Layer 2 of a small transformer language model trained on English Wikipedia (16 layers, counted from 0, width 96).
A neuron adds its activation times its output weights to the MLP's output. To switch it off is to set its activation to zero at one token and run the rest of the model.

Output weights of the MLP neurons that the questions are about. A number n stands for (n - 500) times 0.0017.
n11: 430 647 678 846 470 537 388 603 580 278 209 600 466 504 398 558 417 527 574 384 468 344 670 221 623 357 548 526 474 656 511 538 644 394 332 532 385 483 478 521 442 339 329 408 451 631 458 489 571 280 717 468 562 545 489 575 577 602 511 412 517 705 414 419 695 648 623 479 567 433 379 462 384 559 481 348 584 500 639 429 500 486 654 276 444 609 609 320 552 507 292 529 401 576 346 340
n47: 419 496 475 571 434 301 409 500 687 381 476 417 385 452 403 372 413 750 527 512 363 201 785 412 457 886 358 254 522 493 570 392 521 375 391 252 479 682 568 410 419 282 574 673 408 703 475 448 526 504 528 575 504 563 786 433 436 592 633 618 668 476 777 597 489 545 432 618 603 539 534 337 470 281 697 679 608 360 670 594 471 478 500 668 750 380 482 511 479 287 475 367 399 475 354 488
n66: 528 415 504 564 407 513 433 606 593 560 664 617 587 603 207 507 411 515 647 396 387 357 511 395 524 390 584 594 503 470 504 669 481 528 554 521 443 627 496 496 359 460 614 720 504 679 561 650 430 274 424 243 475 728 448 507 351 575 570 651 445 460 233 337 716 390 573 668 474 633 534 592 458 336 559 527 852 550 351 652 430 399 443 398 184 466 533 548 448 537 522 536 333 519 327 560
n91: 580 829 292 552 465 451 384 516 275 366 444 344 612 411 434 525 521 594 635 504 661 588 672 373 634 515 515 451 670 489 372 323 626 390 477 424 409 503 695 751 488 670 712 610 559 273 698 474 566 634 546 272 333 484 420 592 596 654 643 468 496 523 205 629 500 599 640 550 531 270 446 390 192 572 423 475 496 432 605 459 569 412 522 346 531 493 490 471 612 423 281 474 257 583 482 467
n106: 525 414 618 431 546 555 564 674 591 392 268 399 541 504 493 762 365 496 553 470 587 631 785 480 443 558 578 680 583 589 466 556 492 568 596 514 419 459 471 618 558 423 594 590 519 518 566 612 422 209 626 460 341 515 648 640 543 252 632 527 612 515 587 489 758 322 601 462 510 628 448 621 702 437 234 420 529 201 546 529 586 250 489 453 698 603 503 469 650 336 527 599 378 780 518 596
n110: 289 451 351 659 583 448 751 537 417 541 486 510 549 538 584 431 622 631 541 385 317 667 547 433 453 452 518 664 522 448 734 447 689 446 661 480 478 593 486 623 378 486 575 523 453 707 504 886 474 489 486 492 598 688 443 278 541 337 588 471 616 317 561 602 468 415 666 785 426 442 556 444 648 570 450 583 712 552 630 315 582 360 514 626 504 546 513 583 414 562 533 479 619 427 603 585
n131: 257 473 610 803 500 550 337 775 419 548 649 391 504 351 512 550 539 479 290 567 671 587 563 701 712 324 756 557 603 850 454 504 657 408 488 587 367 542 520 612 534 570 429 711 850 524 427 254 553 641 286 653 237 678 586 688 422 585 460 526 597 492 437 553 587 595 556 481 582 417 481 430 647 537 350 508 455 396 504 696 483 492 652 396 442 527 725 772 546 713 386 467 492 432 468 623
n132: 551 312 662 585 636 600 416 582 443 492 516 734 447 338 528 596 628 355 687 589 461 613 397 556 579 544 454 771 433 355 559 402 487 624 360 520 323 277 276 356 513 504 542 442 740 580 306 379 254 286 628 608 599 368 532 432 535 626 468 534 258 356 428 385 421 463 526 418 541 297 686 678 574 153 705 422 414 487 318 633 533 336 468 420 450 707 152 484 617 347 262 352 401 517 452 416
n182: 482 489 202 383 366 800 739 576 807 575 297 530 532 428 526 644 522 615 456 370 447 531 426 723 878 496 732 584 593 450 800 591 468 541 565 552 552 623 413 433 573 324 734 579 440 444 432 560 482 492 377 643 247 639 533 425 581 447 422 464 376 585 425 619 415 597 613 438 493 456 619 478 492 581 785 409 470 302 717 365 438 400 590 582 298 468 590 482 559 436 429 381 504 496 537 533
n186: 550 523 543 600 460 380 768 559 469 606 637 592 364 393 473 595 556 630 571 432 637 436 649 573 611 452 468 584 368 571 698 353 359 344 636 631 511 625 472 490 434 549 457 242 431 402 555 448 423 427 451 638 535 514 718 551 415 483 385 471 540 276 285 615 558 422 659 573 350 321 536 451 341 328 671 592 677 592 525 585 461 627 558 507 496 565 594 460 322 347 439 552 451 711 288 280
n198: 626 549 466 659 510 525 584 462 484 717 649 377 378 575 446 581 478 620 426 564 394 453 423 275 525 464 540 454 580 665 524 481 490 577 599 732 604 454 412 474 507 626 446 515 617 526 323 516 461 332 400 446 487 442 465 468 531 395 587 614 732 570 703 768 311 520 619 394 636 593 597 600 605 576 564 353 467 413 405 339 513 497 284 558 483 534 491 650 510 647 654 702 503 376 616 388
n217: 427 514 726 496 701 557 484 636 409 594 523 489 376 624 467 593 514 496 511 284 563 726 756 490 452 493 655 531 514 681 602 343 345 255 282 397 231 757 542 522 790 431 586 511 452 645 817 376 437 397 573 450 404 658 427 414 415 246 437 544 496 492 614 462 482 419 601 406 616 781 467 532 273 415 449 504 637 157 551 429 539 578 515 552 632 514 621 562 434 507 409 565 427 528 279 585
n236: 712 380 654 647 525 339 564 489 438 568 565 446 596 555 480 542 356 565 383 582 554 511 433 340 271 554 619 490 752 632 707 536 816 513 673 407 580 653 466 598 427 601 694 668 536 628 544 578 475 370 598 371 580 521 606 554 270 579 581 543 533 542 514 555 615 612 628 503 478 393 444 741 273 354 419 356 376 449 336 588 556 429 399 631 398 629 453 582 539 516 371 493 576 543 503 581
n290: 622 784 486 500 840 475 504 859 291 405 561 435 411 457 534 681 264 250 449 220 416 630 760 592 441 741 584 663 623 639 604 601 400 730 399 335 246 480 653 320 477 478 339 632 537 474 569 604 447 861 248 505 381 900 534 676 514 439 547 629 366 425 441 496 553 456 579 542 653 424 707 467 393 522 348 562 544 537 681 594 527 692 337 462 536 562 607 633 527 492 205 302 478 473 363 419
n297: 580 596 557 406 526 459 519 370 489 507 442 410 527 446 250 551 410 534 504 395 602 522 539 267 328 607 526 409 329 598 327 524 674 340 390 525 377 625 351 760 423 595 664 483 511 489 446 640 530 287 504 544 566 587 721 521 157 446 347 374 382 551 605 478 651 592 631 362 149 426 524 521 400 548 470 448 329 334 421 539 485 415 396 671 255 408 539 420 731 565 523 383 570 641 482 472
n298: 439 784 595 626 545 534 696 517 642 390 398 504 393 413 488 523 572 566 426 562 591 366 457 529 381 26 456 296 547 418 718 317 541 407 320 488 437 636 393 586 601 380 602 347 417 380 517 425 529 442 319 811 468 454 469 375 500 575 372 467 356 624 332 352 345 480 394 640 529 392 319 485 542 713 699 292 337 812 516 461 593 455 469 337 553 560 651 572 622 415 690 364 368 208 578 453

Each question names a token from some text and the token that comes next. It shows the activations a of the neurons there, in the order above. A number n stands for (n - 500) times 0.02.

Then comes g, the gradient of the next token's log-probability with respect to the MLP's output, scaled to length 1. A neuron's effect is roughly proportional to its activation times (output weights . g). A number n stands for (n - 500) times 0.00079.

" List", then "en"
a: 510 500 500 501 500 500 653 500 500 501 500 500 500 500 500 500
g: 444 469 479 466 367 430 718 608 364 611 510 423 336 338 556 541 539 531 481 379 600 563 671 441 665 393 529 479 430 540 464 404 496 620 332 405 422 261 451 473 396 434 544 544 619 283 476 472 539 396 396 599 561 424 726 614 561 262 573 372 252 431 701 517 512 484 619 272 489 514 301 438 203 717 565 298 439 752 412 367 474 752 512 495 611 543 486 623 804 748 321 701 612 245 464 357
Switching off which neuron hurts the next token most? n131

" unsuccessful", then " decision"
a: 500 500 500 500 500 500 500 500 500 512 500 500 500 556 500 500
g: 314 464 623 399 553 412 591 382 536 542 379 520 357 749 450 422 529 238 421 517 551 556 643 522 551 503 578 408 479 449 656 458 621 492 529 456 657 586 545 395 228 597 474 347 339 584 445 627 390 467 696 493 284 676 794 379 628 618 584 253 628 714 433 584 825 392 414 379 490 700 291 393 400 599 835 683 437 580 693 468 556 487 510 265 495 511 522 538 610 373 693 643 619 480 375 542
Which neuron, switched off, raises the next token's probability most? n290

"s", then "."
a: 500 500 500 500 500 952 500 500 500 500 539 500 500 500 500 507
g: 333 301 493 478 796 692 547 526 384 407 481 256 415 335 453 373 581 565 742 629 731 372 444 530 444 444 206 706 669 455 513 369 362 563 693 529 365 368 520 757 648 656 601 432 523 595 438 442 579 370 505 431 266 351 447 382 679 480 658 586 425 541 455 511 323 619 464 252 523 405 375 556 509 361 534 496 454 406 404 635 572 422 786 619 589 431 563 422 500 356 318 458 300 435 648 713
Which neuron, switched off, raises the next token's probability most? n110

" and", then " was"
a: 500 500 500 500 500 500 500 500 500 500 512 500 712 500 500 500
g: 350 681 340 510 550 513 374 481 569 374 595 232 443 620 552 545 347 296 268 217 326 323 595 520 410 540 503 691 460 528 605 543 641 414 621 328 409 441 332 560 380 786 758 619 627 565 513 523 376 550 602 468 306 533 644 692 670 617 366 536 435 684 419 347 466 823 536 538 372 355 585 590 514 305 709 330 558 634 511 692 517 365 499 440 615 603 479 601 581 492 365 393 344 422 407 627
Switching off which neuron hurts the next token most? n236

"ye", then "/"
a: 500 500 500 500 500 500 500 562 500 500 500 603 500 500 500 500
g: 397 564 634 463 346 565 602 323 400 350 310 336 695 513 567 501 656 634 655 516 473 395 552 515 480 580 321 522 451 605 457 386 600 583 482 537 689 350 429 569 378 312 512 912 299 448 441 354 349 722 433 341 456 252 544 654 238 484 444 581 347 488 303 649 348 753 681 680 325 582 552 816 486 417 596 522 486 329 478 666 417 354 429 630 551 595 454 555 435 508 586 447 395 348 482 500
Which neuron, switched off, raises the next token's probability most? n217

" not", then " specifically"
a: 500 500 504 500 500 862 500 500 500 615 503 500 572 500 500 500
g: 624 388 463 677 537 460 414 606 635 312 439 405 420 433 508 692 693 396 360 528 581 579 630 381 449 733 809 610 657 544 748 607 670 298 458 627 651 512 456 442 674 387 515 714 630 616 586 462 297 522 258 638 656 564 419 422 430 455 452 366 365 556 384 434 437 563 606 735 642 565 401 525 579 538 634 375 653 586 398 264 616 427 363 682 537 194 429 643 520 546 340 402 671 333 592 630
Switching off which neuron hurts the next token most? n110

" mission", then " is"
a: 500 500 714 500 500 500 500 500 500 640 500 500 500 500 500 500
g: 236 503 600 743 673 499 423 544 346 435 661 556 624 475 569 621 395 387 320 501 627 355 417 612 183 559 315 407 435 543 729 545 343 247 457 586 554 552 298 586 589 419 424 599 429 559 618 478 414 475 520 219 684 523 583 478 248 437 515 334 617 606 579 697 354 522 512 734 233 452 412 546 635 498 724 502 538 461 572 515 588 218 577 682 499 503 470 547 416 444 249 664 431 689 410 497
Switching off which neuron hurts the next token most? n186

" In", then " Love"
a: 500 683 500 500 500 500 500 500 500 500 500 500 500 500 500 500
g: 374 415 458 381 326 440 424 469 456 343 845 629 558 646 485 278 395 505 640 471 314 409 308 634 331 394 648 397 575 666 288 475 372 420 586 413 557 468 491 393 574 674 550 747 309 546 591 605 327 461 481 270 494 676 453 608 549 664 466 472 728 517 535 392 585 542 542 628 812 330 458 317 755 343 475 666 406 445 629 637 545 663 703 574 477 630 451 350 390 541 580 425 593 652 694 549
Switching off which neuron hurts the next token most? n47

"s", then " such"
a: 500 500 500 500 500 984 500 500 500 500 500 500 500 500 500 500
g: 671 439 507 664 360 616 554 589 740 506 366 680 483 285 540 362 519 487 251 263 412 623 306 485 662 398 601 401 378 299 539 653 516 512 455 661 325 600 279 394 292 278 301 495 414 503 589 387 373 339 767 448 388 462 432 550 545 677 605 557 699 612 434 454 456 311 540 630 336 691 421 601 438 587 343 504 487 715 495 299 542 363 335 672 414 215 498 596 581 490 426 430 459 407 568 412
Switching off which neuron hurts the next token most? n110

"ze", then "em"
a: 500 500 500 500 600 500 500 813 500 500 500 500 500 500 505 500
g: 525 562 511 533 480 438 473 468 556 575 812 494 619 429 420 569 779 503 434 401 558 454 672 532 672 494 501 488 643 555 579 504 446 640 561 469 414 445 627 304 535 541 471 435 740 713 453 741 376 229 329 584 599 605 582 543 549 557 366 443 591 331 492 320 609 912 660 423 631 483 681 702 509 496 521 458 626 599 574 502 277 499 595 162 385 580 452 291 461 551 171 453 304 611 404 542
Switching off which neuron hurts the next token most? n132

" were", then " recorded"
a: 521 500 500 500 500 625 500 568 500 500 500 500 500 500 500 500
g: 569 498 605 485 207 551 647 521 457 633 459 550 429 449 730 358 632 517 266 386 421 454 475 383 524 484 550 426 605 527 451 524 390 434 662 301 667 252 526 430 670 562 642 330 563 522 358 531 164 862 423 336 536 295 439 402 559 288 393 652 518 602 617 460 235 357 413 405 618 342 388 464 542 616 383 468 699 643 510 338 778 392 704 463 329 538 425 478 601 552 571 488 582 416 686 482
Switching off which neuron hurts the next token most? n110

" and", then " Economic"
a: 500 500 500 500 500 500 500 500 500 500 500 500 765 500 506 500
g: 442 563 386 565 469 681 503 303 717 444 256 510 635 713 549 379 721 487 641 526 535 347 423 391 583 474 834 565 403 584 668 423 472 488 415 256 580 439 321 486 602 519 384 564 555 699 474 408 470 511 272 497 604 508 675 483 414 612 611 277 468 634 471 476 396 524 615 594 405 362 678 573 264 536 639 506 690 757 633 426 467 526 120 442 608 475 439 380 497 681 280 460 741 466 598 596
Switching off which neuron hurts the next token most? n236